Layer 6 of a small transformer language model trained on English Wikipedia (9 layers, counted from 0, width 128).
A neuron's activation on a vector x is SiLU(gate . x) times (in . x), where the dot is the dot product.

Input weights of the MLP neurons that the questions are about. A number n stands for (n - 500) times 0.0013.
n29 gate: 584 416 256 404 335 340 524 378 472 646 278 623 563 378 353 383 496 355 472 461 679 351 566 529 567 559 512 547 577 841 473 380 437 480 425 579 441 426 512 271 598 704 581 333 500 669 387 449 412 444 410 568 535 541 624 548 807 822 552 472 659 691 487 713 268 253 595 508 397 548 508 334 852 343 690 618 578 547 439 508 532 716 365 626 492 421 453 574 318 292 432 496 533 540 600 354 531 564 406 584 157 622 282 332 500 496 704 643 378 594 784 428 396 551 749 429 397 555 456 289 468 591 317 496 628 440 564 376
n30 gate: 430 449 456 376 629 331 467 481 251 475 587 373 601 525 635 574 463 622 518 514 560 700 529 440 630 669 478 525 512 542 550 544 634 445 584 342 195 439 548 428 549 563 619 467 544 489 430 449 581 780 537 515 536 384 387 645 542 523 496 693 535 511 508 699 359 493 597 583 362 426 425 351 529 363 424 500 371 756 437 273 376 540 406 698 695 675 367 436 511 528 234 493 534 151 570 471 392 474 594 481 437 446 333 137 670 279 594 380 459 518 430 369 599 467 526 453 406 611 511 431 548 551 575 70 500 319 482 650
n57 gate: 407 493 615 589 630 458 460 451 515 453 713 273 625 423 364 414 355 474 294 460 285 534 420 428 471 635 411 576 409 608 457 371 485 611 360 598 482 561 541 676 602 391 564 603 581 500 534 614 578 323 852 388 460 632 755 482 427 833 187 423 465 518 581 462 573 618 463 570 617 519 304 614 533 438 548 574 468 416 642 644 415 402 382 417 244 463 297 338 425 678 518 437 712 585 418 559 376 448 553 574 395 405 694 704 445 548 705 489 421 442 452 577 522 815 541 577 533 554 737 342 392 259 568 488 522 414 507 278
n63 gate: 508 520 516 681 472 411 480 706 432 562 622 645 508 418 551 472 381 564 528 765 516 624 585 480 465 461 373 376 729 459 653 768 836 346 449 430 508 554 297 359 593 714 613 603 543 562 540 226 397 221 455 373 527 403 551 524 438 479 516 469 392 701 496 686 613 658 336 508 386 245 391 256 746 473 594 556 531 551 628 715 346 726 585 593 516 469 353 530 412 595 480 476 597 634 413 429 761 250 723 550 480 737 412 329 246 563 739 542 327 613 223 299 552 512 460 488 367 353 678 488 516 523 343 448 523 524 591 532
n67 gate: 618 727 520 558 585 570 645 467 361 413 603 365 500 577 565 497 588 683 513 462 331 539 497 577 423 462 493 532 556 524 560 305 506 546 523 436 497 516 680 738 540 440 530 338 497 484 480 423 451 574 487 801 506 301 659 610 537 463 422 510 510 461 449 470 494 481 462 664 477 618 483 381 546 324 455 549 506 555 733 686 464 292 470 536 471 561 373 720 556 472 532 539 334 658 147 442 346 516 457 442 566 529 491 461 452 551 387 252 457 337 480 280 559 355 330 413 474 360 643 500 670 574 417 507 604 690 445 532
n73 gate: 283 411 671 475 596 637 377 561 526 444 563 516 544 497 566 314 532 356 404 528 390 510 640 640 394 603 436 528 265 589 672 472 491 519 459 534 419 395 625 563 571 316 361 617 548 278 548 475 589 273 481 382 584 587 348 547 342 444 708 613 437 680 606 571 563 475 491 418 572 561 548 518 290 516 491 515 618 447 474 368 506 400 533 581 487 431 335 434 532 543 554 500 552 535 679 478 344 424 383 685 346 463 531 351 647 381 549 629 458 494 408 579 455 547 344 519 321 696 402 598 245 550 665 462 663 545 513 544
n223 gate: 591 640 353 251 469 481 444 417 624 617 342 537 407 463 419 614 437 509 371 482 679 560 476 494 645 319 450 460 597 620 416 475 534 388 587 432 525 290 513 321 376 471 433 547 406 466 585 599 394 602 599 371 375 497 584 429 604 503 603 506 375 581 539 327 358 553 349 435 478 447 535 648 603 362 481 375 339 617 509 446 725 509 622 475 669 491 433 687 516 482 649 584 564 382 412 528 368 462 593 744 481 518 697 450 636 432 593 415 341 583 725 522 447 488 557 463 333 476 541 584 487 435 290 589 521 532 556 354
n270 gate: 562 424 628 531 594 404 181 620 465 568 449 439 299 670 617 521 524 486 413 456 753 706 800 436 422 642 486 463 677 586 567 579 466 479 517 473 561 430 472 445 377 532 489 507 617 520 500 381 721 462 472 556 493 570 324 623 461 558 555 452 562 342 622 609 146 438 643 650 572 528 496 583 676 694 425 827 591 337 563 523 579 602 670 514 711 483 534 632 441 387 569 548 535 579 434 374 371 462 708 504 441 609 601 638 629 480 504 450 584 547 407 438 285 357 608 527 510 601 666 404 458 639 619 663 523 566 452 545
n286 gate: 544 706 558 470 500 594 584 655 473 460 396 312 507 523 567 610 493 708 579 487 583 620 629 517 420 586 503 500 652 627 644 253 423 324 850 500 417 556 493 517 652 648 600 480 645 353 582 483 371 423 413 408 437 162 385 510 458 539 662 433 450 520 443 431 330 507 627 507 540 571 290 376 398 367 517 551 305 283 486 421 483 357 510 507 599 446 397 566 438 477 446 460 694 574 327 684 363 340 344 582 520 470 395 436 443 590 625 559 607 690 503 460 429 490 323 440 497 553 808 402 500 573 576 478 441 609 605 372
n308 gate: 420 301 447 464 677 469 391 490 685 700 658 414 546 411 414 651 453 563 517 602 520 359 448 442 349 451 483 627 354 687 442 603 592 537 615 402 581 387 523 654 476 527 486 440 570 317 620 408 354 625 700 353 633 530 689 493 345 576 774 589 493 298 614 527 418 480 317 618 559 497 345 567 710 552 582 506 458 569 547 580 510 575 408 615 473 269 351 674 463 382 394 437 561 576 443 391 549 400 605 616 225 448 435 610 369 526 531 484 591 418 483 345 423 631 617 487 405 617 387 612 614 592 574 533 513 423 447 739
n312 gate: 653 548 484 339 536 749 538 395 543 503 522 522 605 561 532 395 552 516 754 497 451 595 532 546 475 608 614 329 632 991 609 587 439 416 555 462 373 465 458 529 391 707 451 413 490 462 464 573 539 462 520 390 655 401 593 481 584 625 593 663 690 609 588 754 443 445 557 452 513 442 484 656 451 449 667 537 380 427 392 575 590 621 331 510 506 442 342 606 441 634 429 436 391 519 335 564 335 341 497 394 337 614 443 561 462 605 421 406 526 268 539 436 630 388 403 465 506 573 519 487 620 475 365 645 641 510 436 535
n363 gate: 549 490 519 423 461 401 436 605 477 697 487 567 657 573 423 578 503 494 500 490 345 379 484 411 557 541 403 576 503 439 475 403 516 435 558 484 547 359 289 391 352 349 539 629 590 487 598 471 435 413 483 555 386 378 484 654 369 524 458 651 361 609 520 312 277 539 532 404 455 513 244 463 419 525 686 521 582 443 278 372 381 306 483 651 286 439 446 475 604 413 532 522 246 519 455 263 363 597 672 401 607 560 299 536 503 602 447 581 720 325 688 417 636 660 594 618 465 377 471 487 471 643 618 521 525 425 564 349
n376 gate: 413 597 722 604 479 439 428 358 398 363 414 514 390 476 486 472 476 811 651 562 365 553 860 664 428 384 392 483 634 511 560 483 442 424 497 579 405 517 559 411 578 266 567 441 521 435 748 400 615 262 472 524 711 341 434 438 529 333 486 441 442 549 435 621 466 524 384 483 497 350 553 443 556 302 610 388 588 565 725 456 528 401 657 695 598 559 452 587 605 543 358 735 514 483 479 572 483 598 525 739 668 421 436 580 397 266 351 513 376 671 507 652 636 414 378 280 441 412 597 427 654 486 489 439 527 668 434 382
n511 gate: 558 391 428 590 500 608 586 482 496 714 522 188 310 597 468 621 267 536 624 682 396 423 560 370 393 550 402 333 659 610 426 344 500 496 532 414 532 514 624 461 445 522 637 558 514 718 628 224 613 540 574 383 351 673 569 435 425 644 446 493 565 457 492 478 361 587 479 468 633 507 677 196 790 482 579 414 461 529 394 451 496 561 537 559 747 446 248 516 368 531 413 313 511 597 613 364 553 515 504 416 558 439 292 700 475 611 771 630 197 625 533 619 566 561 558 457 525 450 456 558 281 486 308 436 644 478 500 283
n29 in: 489 610 727 429 504 194 651 420 385 455 528 567 528 493 631 461 482 464 529 465 457 568 365 547 196 382 511 573 523 493 390 380 237 291 581 542 597 514 532 433 533 619 276 504 440 587 839 402 496 542 388 479 607 460 581 437 367 489 528 219 664 447 589 540 615 376 587 605 335 518 525 435 479 462 774 554 490 465 507 442 266 668 384 533 504 606 483 345 550 626 218 458 442 363 703 521 549 646 776 579 507 354 390 422 371 542 594 483 565 622 362 518 386 377 518 374 496 597 404 426 603 598 551 562 672 335 397 702
n30 in: 478 417 565 486 170 452 694 533 262 304 339 253 589 536 604 474 442 587 361 553 566 599 687 559 589 709 467 461 492 353 448 500 500 316 403 678 433 584 584 636 526 430 791 511 536 514 580 546 312 575 733 613 532 419 370 353 309 557 374 557 394 536 338 463 386 540 383 539 196 671 474 305 489 557 461 449 377 404 281 388 439 482 311 570 326 575 496 362 460 497 356 461 651 414 504 461 621 569 396 366 562 422 331 185 521 493 633 521 379 372 442 572 485 496 707 739 600 422 713 543 485 422 478 437 475 449 486 417
n57 in: 504 467 588 493 482 358 420 496 767 647 363 518 305 327 300 666 504 441 563 334 664 367 571 545 259 636 566 374 426 367 451 165 543 307 478 295 514 514 540 569 359 422 496 373 471 680 474 478 529 402 481 566 657 444 536 608 466 290 616 493 400 398 489 339 309 551 550 579 489 540 582 447 566 493 460 607 215 349 301 440 719 665 702 563 555 417 507 496 599 570 340 438 586 475 859 431 565 346 578 342 566 618 429 584 414 525 560 602 389 550 569 369 372 605 397 648 522 461 347 319 232 407 571 588 340 599 464 678
n63 in: 487 558 613 450 592 586 587 589 335 360 554 388 500 389 621 323 592 450 479 529 457 555 455 406 413 340 147 200 491 691 609 346 698 479 761 562 250 512 416 492 572 657 419 604 254 533 420 417 563 201 474 332 643 496 654 260 478 264 608 446 360 333 744 406 339 454 261 723 397 668 602 298 287 385 616 472 500 566 669 646 408 331 517 704 563 392 222 514 677 436 400 371 521 429 706 587 553 513 543 584 567 664 427 274 310 488 654 673 398 414 220 554 546 488 311 467 405 414 492 421 886 385 283 344 573 534 546 592
n67 in: 510 487 344 427 570 425 639 439 763 500 530 559 474 553 507 362 513 463 419 379 398 614 471 653 556 337 306 569 749 739 689 420 526 357 569 549 555 490 530 490 636 520 429 513 450 421 738 289 627 355 480 684 555 598 639 592 521 528 695 520 486 546 434 575 641 679 792 569 569 543 510 654 696 543 619 632 406 539 510 555 404 471 319 598 573 434 588 554 510 382 424 401 565 556 637 289 575 480 643 479 433 284 448 357 516 480 514 503 233 399 430 364 310 418 594 464 378 520 543 520 574 647 673 471 561 587 407 500
n73 in: 794 504 539 279 414 408 571 700 500 701 454 504 397 433 383 489 181 486 597 556 821 583 434 705 528 560 504 423 554 466 469 529 415 629 461 619 405 629 593 595 653 522 606 361 636 518 514 489 439 564 763 608 514 405 718 610 634 522 504 263 526 714 530 511 349 525 507 549 465 511 406 548 672 416 553 361 639 271 410 431 614 609 518 431 342 479 552 535 446 438 635 443 306 777 712 567 574 489 277 534 532 363 569 536 377 581 500 359 435 665 550 560 522 338 457 444 348 570 722 340 274 567 515 429 628 464 479 379
n223 in: 556 565 474 542 435 593 419 656 305 510 439 394 458 474 552 444 493 565 434 359 334 661 459 503 394 593 552 311 646 602 626 513 449 406 629 407 526 500 778 458 487 523 566 484 575 522 615 635 340 558 580 513 506 748 432 571 355 619 439 623 377 643 307 423 490 607 532 384 558 196 497 422 520 285 761 593 446 571 470 513 529 478 620 593 343 671 401 472 454 569 484 674 557 597 275 426 478 389 347 734 385 282 639 490 378 400 537 415 523 653 552 481 536 551 323 539 429 424 487 539 663 596 381 596 563 559 552 607
n270 in: 248 636 428 582 540 397 447 515 318 281 493 578 535 337 471 427 694 486 514 652 617 721 854 467 447 391 619 454 815 593 424 661 599 346 454 567 521 552 554 617 390 332 401 536 568 677 370 511 583 493 584 453 574 835 482 521 649 582 504 578 741 507 489 548 493 646 585 528 323 442 555 424 601 394 436 643 444 369 359 611 700 408 584 672 428 539 528 649 576 531 550 582 702 340 370 606 482 554 471 386 504 377 622 378 705 557 548 413 489 398 514 407 543 231 388 443 607 689 378 557 385 419 361 559 389 384 546 689
n286 in: 507 413 316 323 643 650 552 436 394 253 545 617 338 730 472 563 444 476 496 438 358 493 446 447 318 544 434 350 507 424 470 434 576 462 652 733 520 541 304 490 394 482 472 503 611 401 405 586 465 407 340 503 571 489 472 438 720 384 756 338 423 587 533 731 527 354 428 356 383 451 571 463 584 240 711 721 446 366 475 355 538 610 546 504 514 469 765 515 454 517 683 383 649 683 584 369 582 353 511 529 433 575 530 392 294 562 614 446 550 418 389 424 503 517 399 431 338 497 590 472 703 284 426 321 493 528 601 691
n308 in: 487 576 467 483 370 483 628 432 524 487 457 569 484 608 507 517 413 553 513 458 534 473 328 358 608 633 317 627 734 472 334 560 507 510 539 627 500 365 637 615 348 520 517 305 609 137 667 507 583 592 392 737 536 574 576 589 293 549 668 599 410 467 777 554 591 414 438 323 375 463 500 628 659 428 539 557 552 503 614 510 507 317 391 365 400 414 425 580 570 484 543 395 571 635 683 582 546 424 653 665 553 334 381 620 457 533 480 606 635 419 600 408 443 513 510 477 602 484 580 708 400 569 615 504 574 597 394 814
n312 in: 425 658 419 379 553 557 337 570 541 534 528 518 392 730 497 601 500 575 569 476 332 509 412 637 528 494 622 366 673 539 335 488 564 637 293 500 628 364 641 488 421 358 434 587 519 329 703 614 618 466 633 456 488 570 354 522 390 594 630 392 350 618 584 611 457 293 479 657 460 547 487 578 397 463 386 403 639 476 604 359 553 567 522 247 385 571 561 419 447 372 574 333 421 571 375 349 531 612 487 342 503 592 521 572 402 598 424 506 421 555 572 568 347 629 363 408 537 360 429 420 628 338 408 572 491 375 441 466
n363 in: 377 320 522 250 652 477 602 451 438 468 471 440 745 614 644 516 629 290 481 338 628 429 616 474 529 541 704 513 510 537 404 564 624 510 599 253 380 306 519 481 552 611 444 471 510 478 406 583 626 637 562 254 450 559 449 494 396 564 497 535 412 622 500 510 506 619 392 522 484 358 363 404 584 323 545 439 343 386 416 687 506 519 444 353 471 589 563 504 403 438 634 618 592 593 461 567 234 448 586 476 575 547 319 439 433 592 385 677 487 579 519 311 574 297 613 395 379 428 474 449 387 566 618 645 422 656 535 506
n376 in: 319 474 440 795 609 266 604 458 485 559 337 530 389 367 649 545 534 579 443 777 389 496 635 588 615 327 492 632 761 672 460 534 567 507 760 515 331 689 639 293 401 576 382 392 515 563 485 426 545 645 431 477 478 530 306 793 531 555 657 630 441 198 461 439 378 541 327 307 574 312 420 377 500 526 571 447 394 522 530 460 496 736 669 733 673 541 603 614 428 705 466 485 584 541 391 355 430 395 400 350 474 496 380 695 389 456 634 554 439 316 556 589 590 618 587 626 381 310 552 396 489 552 542 471 551 470 168 485
n511 in: 415 552 382 603 689 652 632 801 597 478 405 452 387 318 371 530 626 552 802 657 459 422 518 477 260 493 459 409 520 573 340 331 646 400 405 511 580 762 730 558 432 398 417 518 404 464 511 489 452 493 742 333 363 500 400 387 293 465 412 515 674 677 523 640 405 644 558 471 526 604 425 582 533 562 573 426 453 504 295 453 459 416 402 756 504 735 254 633 284 393 515 401 394 702 700 548 536 374 455 488 277 678 439 674 551 467 534 753 391 638 459 621 559 515 444 573 591 413 478 544 300 475 481 524 769 485 581 445

Each question shows a token from some text and the vector x that enters the MLP there. A number n stands for (n - 500) times 0.0081.

" |": 475 425 707 494 507 499 564 264 624 607 433 534 543 492 420 536 481 588 443 521 701 456 554 503 501 540 449 546 625 425 531 497 391 452 423 525 410 617 597 565 534 487 469 739 494 472 602 529 396 497 661 473 532 623 451 503 400 331 602 445 369 487 905 486 611 491 478 373 494 527 427 629 344 553 461 428 507 493 628 460 493 435 402 452 587 364 547 717 553 533 553 458 494 440 670 500 486 503 529 385 529 408 618 553 436 506 472 563 516 443 427 377 509 450 452 502 477 404 593 740 303 480 496 289 624 426 624 359
Which neuron lights up most? n73

" Sydney": 547 566 532 495 403 620 479 155 573 416 623 648 547 332 511 549 437 580 446 410 620 496 492 641 443 492 645 484 533 548 439 449 476 409 496 516 394 681 521 474 464 370 443 654 569 524 649 513 597 530 300 559 439 312 620 602 570 252 613 334 487 557 548 451 605 376 592 519 499 503 439 567 225 501 543 563 610 544 575 583 427 452 517 515 542 239 436 730 519 558 449 316 638 514 539 586 496 542 473 245 412 562 712 614 442 515 430 538 641 455 485 393 514 658 536 527 506 481 518 674 356 439 316 471 542 505 562 486
Which three neurons fire most, strongest first? n286, n363, n30

"go": 480 645 419 396 559 319 541 325 414 576 491 447 509 454 468 548 598 551 591 342 653 465 523 644 530 747 463 473 488 183 647 582 345 328 653 545 576 599 321 556 510 447 447 680 515 525 468 522 524 439 347 531 625 800 622 631 491 375 382 485 481 405 549 506 663 445 546 447 614 604 415 679 466 553 377 334 496 445 583 444 455 412 537 613 331 404 472 715 443 566 572 522 736 517 505 512 405 545 281 423 583 497 556 518 541 487 682 664 666 459 400 596 494 600 635 531 474 543 597 726 510 566 541 439 470 524 463 524
Which three neurons fire most, strongest first? n312, n511, n223

" several": 494 417 460 610 450 444 588 638 413 564 360 684 415 408 522 586 476 342 491 461 509 465 592 471 589 514 387 402 665 435 478 489 456 504 588 574 448 433 546 539 382 524 514 455 447 496 669 383 343 364 507 495 557 566 385 634 552 401 531 339 334 667 471 520 428 338 561 435 673 464 405 409 448 489 526 495 474 489 422 454 470 527 466 459 485 426 436 760 558 711 551 436 494 494 523 522 538 463 536 319 446 518 491 573 580 393 568 478 504 383 331 455 519 555 522 528 364 526 470 560 380 582 442 117 403 598 518 568
Which neuron lights up most? n63

",": 451 529 480 564 445 447 509 376 373 479 484 500 600 460 486 500 619 501 332 517 459 489 442 401 446 476 537 566 614 527 662 387 377 543 452 394 467 485 610 602 433 515 537 713 473 382 475 587 401 394 563 536 476 502 421 518 499 308 435 511 349 646 617 409 485 524 442 302 566 546 501 494 513 489 620 368 562 621 593 523 489 549 471 325 559 511 528 848 530 463 449 414 470 622 468 393 476 564 644 330 523 474 498 373 515 537 548 445 536 547 456 528 504 497 505 353 465 526 501 672 367 449 593 214 585 393 554 485
The most active neuron and its activation: n67, at about 0.58

"7": 491 223 165 681 387 420 542 586 514 593 524 549 324 376 518 546 497 500 468 475 456 241 293 524 566 440 335 489 511 517 389 506 374 540 748 499 489 752 598 801 630 579 489 461 492 577 592 338 498 416 495 468 575 638 465 631 399 372 434 516 336 541 544 575 383 536 615 559 585 669 507 385 320 450 470 512 510 538 411 427 537 300 615 611 460 418 645 676 422 396 423 431 537 550 504 602 450 459 379 627 449 638 646 382 600 410 452 515 388 510 395 579 478 569 559 396 567 558 397 475 629 364 561 400 649 499 509 487
The two highest activations, in order: n511, n363

"|": 529 460 539 579 337 390 655 403 414 551 419 443 493 529 556 380 595 541 401 420 595 407 582 462 547 542 543 480 643 637 449 496 458 618 413 463 512 519 604 460 430 457 597 619 419 423 510 631 387 498 580 561 528 463 451 629 301 270 393 434 423 622 667 403 466 485 531 346 535 494 533 417 481 570 562 506 530 469 590 522 479 414 470 389 590 470 533 877 502 492 497 406 477 570 670 540 527 514 630 388 409 440 528 486 515 440 509 490 437 580 427 409 436 442 535 444 404 592 574 491 526 567 636 268 527 388 604 490
Which neuron lights up most? n30

"awa": 526 470 518 538 398 353 542 391 490 605 458 394 503 558 499 409 549 519 434 403 629 553 561 556 652 559 503 526 649 564 458 380 475 580 498 396 555 480 525 474 481 477 464 643 436 458 548 622 536 546 461 448 575 559 474 536 418 345 420 484 379 600 483 416 571 496 462 301 532 563 604 410 470 480 613 518 493 519 533 534 462 456 532 422 519 496 373 960 531 543 471 447 558 652 507 510 538 429 552 345 463 487 618 494 500 405 605 524 503 616 451 460 444 476 544 393 560 509 578 563 575 620 600 351 535 430 602 419
Which neuron lights up most? n223

" radio": 512 542 506 470 627 426 498 216 539 494 632 515 582 465 485 561 446 390 541 306 615 511 490 595 495 462 495 303 681 509 462 465 446 484 628 576 476 557 470 670 676 515 479 522 450 459 556 577 570 470 388 468 435 457 602 514 359 268 424 283 437 671 379 566 560 466 384 567 664 516 416 581 405 723 578 497 442 491 516 564 485 485 402 427 510 467 461 729 483 550 522 462 487 672 449 480 521 496 507 362 725 198 586 739 394 342 477 514 513 467 410 563 533 615 630 416 402 542 473 611 466 565 580 297 491 583 535 329
Which neuron lights up most? n67

"h": 594 335 546 416 291 477 417 234 305 622 633 531 515 323 484 437 448 434 544 336 484 552 596 434 444 438 487 546 525 486 465 461 410 576 420 490 424 611 459 596 447 454 433 629 732 546 456 400 502 496 369 459 585 575 533 439 376 349 688 450 390 441 416 576 495 567 512 410 712 689 587 407 657 442 423 407 515 554 564 513 720 502 660 493 368 465 492 727 421 575 548 485 653 342 486 722 472 520 355 468 513 654 411 596 403 546 488 371 481 474 614 491 611 514 554 730 618 489 617 390 357 525 452 510 533 505 329 685
The two highest activations, in order: n376, n270

" New": 488 563 479 585 231 674 601 254 469 568 435 453 513 284 426 488 525 566 350 415 508 501 575 705 401 393 662 532 614 565 483 452 452 432 490 538 377 510 584 508 335 528 311 580 330 484 685 542 437 614 484 569 606 553 493 568 404 414 399 472 358 646 584 643 502 504 717 453 492 471 544 430 468 426 438 472 591 412 452 497 415 530 544 637 600 274 503 699 464 336 394 411 627 495 490 473 468 604 494 391 526 455 546 702 469 577 253 580 328 347 499 352 551 649 405 530 441 445 493 558 518 505 314 324 531 349 551 546
Which neuron lights up most? n376

" Kin": 440 493 366 490 331 464 579 202 453 435 551 364 328 391 683 517 435 493 482 658 482 368 631 530 617 413 469 602 640 536 541 452 379 466 444 519 452 324 379 528 474 350 439 609 322 505 460 462 416 632 509 440 655 326 587 533 475 419 452 433 456 454 482 429 473 396 549 407 650 512 630 473 217 402 389 504 376 558 468 345 487 403 527 480 474 550 522 721 533 616 271 410 687 623 506 563 591 425 548 373 565 340 557 600 550 481 244 383 479 476 380 473 591 550 594 524 496 437 629 522 544 559 267 628 620 405 525 599
The most active neuron and its activation: n376, at about 4

".": 562 520 336 533 461 618 636 309 510 505 613 435 616 415 590 624 528 497 539 648 450 515 469 442 535 640 608 597 604 634 573 568 642 680 357 401 640 618 347 490 655 497 436 616 642 478 456 449 606 309 477 607 420 628 465 521 542 329 471 532 651 199 447 438 240 591 640 544 532 444 604 718 597 580 481 327 367 467 392 645 550 332 457 408 525 442 587 719 320 328 363 599 524 540 519 599 462 486 415 566 485 489 483 589 347 554 453 645 485 546 577 424 631 571 500 474 648 289 475 455 340 486 424 386 456 603 462 508
Which neuron lights up most? n511

"1": 431 486 399 701 227 446 631 352 536 547 446 384 466 437 724 556 642 649 315 421 635 358 415 440 502 593 608 448 606 608 421 577 556 443 598 528 507 561 498 678 611 464 602 576 386 481 705 597 530 494 530 418 463 793 614 529 546 405 410 474 423 308 442 536 487 443 572 415 593 422 320 486 505 518 548 444 290 468 399 384 398 567 650 639 352 526 536 643 480 532 507 591 758 539 445 463 352 644 569 521 478 527 515 559 566 609 342 459 454 424 438 641 539 523 660 523 570 482 417 517 527 607 437 282 610 423 697 462
Which neuron lights up most? n223

" regular": 508 374 501 417 470 671 509 353 547 653 539 525 407 565 482 478 507 404 463 451 484 363 564 633 532 236 443 462 629 570 536 516 363 391 423 569 512 710 595 675 559 414 604 531 518 469 510 401 444 470 476 584 496 504 504 469 492 303 241 395 403 575 441 482 529 547 473 565 573 471 487 544 369 747 550 389 332 544 495 520 540 567 474 423 449 440 371 782 540 643 625 653 469 612 500 407 509 392 531 390 658 364 630 653 605 496 522 585 507 447 354 362 572 545 419 457 416 348 544 465 401 499 498 266 425 413 514 371
Which neuron lights up most? n67

"id": 667 461 482 513 496 462 489 403 515 541 551 560 337 342 459 607 442 540 630 499 269 512 429 536 473 532 467 651 553 434 682 601 423 610 451 566 408 453 410 472 572 455 649 384 458 311 657 368 556 600 280 538 476 517 522 496 439 589 681 555 515 565 444 586 487 704 449 471 419 750 579 456 621 557 313 273 510 440 626 561 610 344 543 433 643 331 400 728 568 605 400 616 824 516 625 531 510 643 419 525 326 497 483 627 497 505 332 475 468 582 589 347 562 426 635 533 494 525 525 583 330 460 463 581 491 315 666 538
Which neuron lights up most? n308

"2": 528 335 586 613 370 425 572 439 548 417 516 587 445 422 470 554 581 438 412 522 415 480 391 778 603 311 261 655 420 489 552 568 407 564 555 566 465 680 496 536 484 492 559 568 623 548 540 593 698 449 461 521 491 466 240 556 420 329 607 354 469 471 492 579 493 522 527 629 511 600 398 478 437 435 493 341 429 601 456 514 625 361 535 377 718 430 491 784 586 496 549 435 695 498 438 640 439 539 533 437 367 530 692 331 424 545 569 545 513 533 464 601 550 590 528 588 562 626 488 503 409 531 597 310 571 491 396 483
Which neuron lights up most? n376

" Camden": 481 430 581 503 440 631 603 134 562 528 529 478 595 353 364 526 451 559 424 593 581 408 552 656 557 326 555 501 615 567 561 417 437 446 438 436 369 615 578 613 387 440 472 515 369 486 794 538 508 691 330 431 552 565 621 522 493 335 473 535 448 511 663 688 643 374 673 426 467 582 510 547 383 418 454 518 646 499 463 600 450 534 450 534 497 376 512 718 534 473 348 424 637 568 590 477 471 663 551 222 508 474 628 555 513 612 388 459 503 425 368 422 478 508 465 512 572 444 591 584 454 397 244 466 482 338 550 561
Which three neurons fire most, strongest first? n312, n67, n308

" Patrick": 446 472 637 544 338 646 511 57 420 650 604 557 468 482 551 503 436 567 493 683 617 364 486 701 399 401 686 421 728 534 589 543 433 484 335 490 371 631 619 615 507 546 517 704 460 584 567 501 544 635 386 469 518 546 527 434 469 405 484 483 479 494 578 604 516 365 587 421 443 481 532 605 346 480 382 475 433 460 479 582 445 597 486 518 365 497 582 703 514 574 500 555 494 466 582 421 529 438 707 188 364 532 649 434 552 484 397 355 542 475 452 466 481 653 517 421 556 501 511 511 496 391 299 519 420 363 480 592
The most active neuron and its activation: n312, at about 4.3

"8": 542 387 429 709 305 427 551 315 536 693 390 493 498 492 570 485 590 453 387 394 459 346 304 633 542 481 423 449 637 469 448 788 403 474 669 545 430 611 701 668 585 605 492 341 530 400 795 463 570 447 524 502 457 762 400 558 380 268 545 425 427 399 529 666 495 420 467 425 547 662 515 523 345 380 441 532 449 413 404 420 467 518 583 583 450 457 568 641 588 468 427 361 486 522 619 441 456 529 562 399 513 381 558 473 492 602 545 494 546 372 247 564 387 676 629 472 510 536 412 519 572 453 485 359 595 372 559 544
Which neuron lights up most? n308

" ": 487 447 608 592 368 462 496 350 553 536 334 607 495 584 404 377 679 630 393 475 522 603 504 560 577 463 547 308 801 574 522 497 437 474 566 541 426 445 603 554 477 657 593 455 354 341 595 472 507 532 600 526 511 621 357 547 236 374 492 510 332 583 579 494 637 525 625 334 546 578 407 578 269 397 441 442 397 298 437 474 519 623 564 513 515 445 514 687 545 426 489 484 591 558 623 398 489 593 583 340 393 380 646 525 457 660 309 477 538 382 430 423 504 420 521 549 592 522 632 577 439 477 364 337 554 337 499 348
The two highest activations, in order: n312, n270

" \"": 547 588 524 559 472 472 552 329 456 656 474 433 590 536 482 520 593 438 451 570 501 534 544 617 621 458 496 381 546 637 442 354 631 554 291 403 530 480 596 487 463 632 555 460 236 402 518 495 437 482 582 581 473 471 457 647 437 419 466 469 359 504 505 467 353 528 716 380 472 519 589 494 337 454 637 478 342 530 572 516 516 544 429 428 526 510 638 787 449 472 556 503 498 594 583 403 593 519 575 402 472 456 642 515 596 568 175 520 432 551 468 510 485 519 633 715 510 495 605 604 599 532 609 220 555 465 615 520
Which neuron lights up most? n67

"–": 602 350 396 497 403 474 415 492 722 426 585 510 503 523 802 607 543 481 453 483 455 359 512 616 498 545 484 494 556 533 503 455 536 542 633 572 372 505 489 623 400 657 369 571 426 362 578 344 508 435 583 416 631 437 320 706 448 480 460 228 474 540 509 292 605 495 649 403 505 540 490 659 431 513 717 320 381 429 452 417 603 536 590 467 609 543 811 630 488 550 609 509 620 610 432 457 382 604 666 256 446 499 586 414 447 582 481 564 355 311 515 495 747 526 380 668 421 408 557 727 511 500 648 345 638 443 443 506
Which neuron lights up most? n363

" on": 496 489 497 587 439 481 601 478 459 544 503 403 447 522 556 462 521 472 553 540 480 383 559 518 565 415 390 421 636 462 383 440 473 410 513 480 486 548 520 499 468 532 616 572 420 441 469 445 448 504 549 470 470 455 556 494 542 349 431 488 441 770 622 422 481 453 446 309 616 509 502 356 520 505 535 454 551 411 480 511 413 514 395 433 520 400 505 859 517 544 512 380 483 690 571 486 646 534 600 411 513 338 492 560 521 438 457 503 448 494 410 465 490 529 622 419 481 562 400 597 433 487 482 111 444 495 544 452
The two highest activations, in order: n511, n63

" bill": 534 357 470 530 437 503 531 276 514 541 552 574 333 406 466 557 508 408 401 420 342 258 651 500 579 253 639 550 651 550 488 299 452 653 498 442 264 384 591 353 640 648 415 503 402 501 715 449 398 636 396 447 546 472 518 552 483 488 462 480 474 422 435 419 575 536 617 489 511 581 506 480 452 468 647 426 446 502 401 470 452 624 455 282 437 526 442 772 613 465 471 509 426 628 445 456 406 642 650 321 504 486 599 494 497 497 358 502 442 569 467 390 493 371 695 331 409 511 576 407 372 532 510 405 610 411 604 404
Which neuron lights up most? n29

"5": 617 387 496 631 393 401 503 414 679 379 487 687 439 404 605 489 604 424 495 310 546 594 292 648 550 352 298 596 513 320 645 574 332 648 538 631 366 613 617 533 581 692 618 482 477 552 576 439 496 357 498 517 384 572 305 636 386 373 659 476 471 369 398 534 551 547 468 536 519 572 447 472 436 378 421 445 516 578 494 418 711 392 511 384 637 382 485 744 709 419 511 630 481 630 547 600 499 571 545 496 377 520 712 507 396 545 568 426 470 608 442 586 575 465 497 540 458 583 410 653 400 535 564 389 649 600 396 443
The two highest activations, in order: n73, n376

"===": 352 367 561 552 355 357 580 335 395 626 542 401 437 434 554 677 596 551 517 423 506 514 535 518 553 632 544 468 629 626 546 614 416 385 543 416 513 567 587 581 519 539 458 691 520 376 579 527 533 383 548 415 481 442 362 496 407 271 369 525 416 540 665 323 519 491 445 216 496 680 537 468 393 438 630 354 484 550 378 616 534 547 288 296 440 271 580 738 473 434 518 502 422 493 443 552 415 594 638 371 670 434 645 456 493 413 498 508 594 377 520 434 418 497 487 467 492 608 569 582 483 434 611 382 622 566 556 270
Which neuron lights up most? n363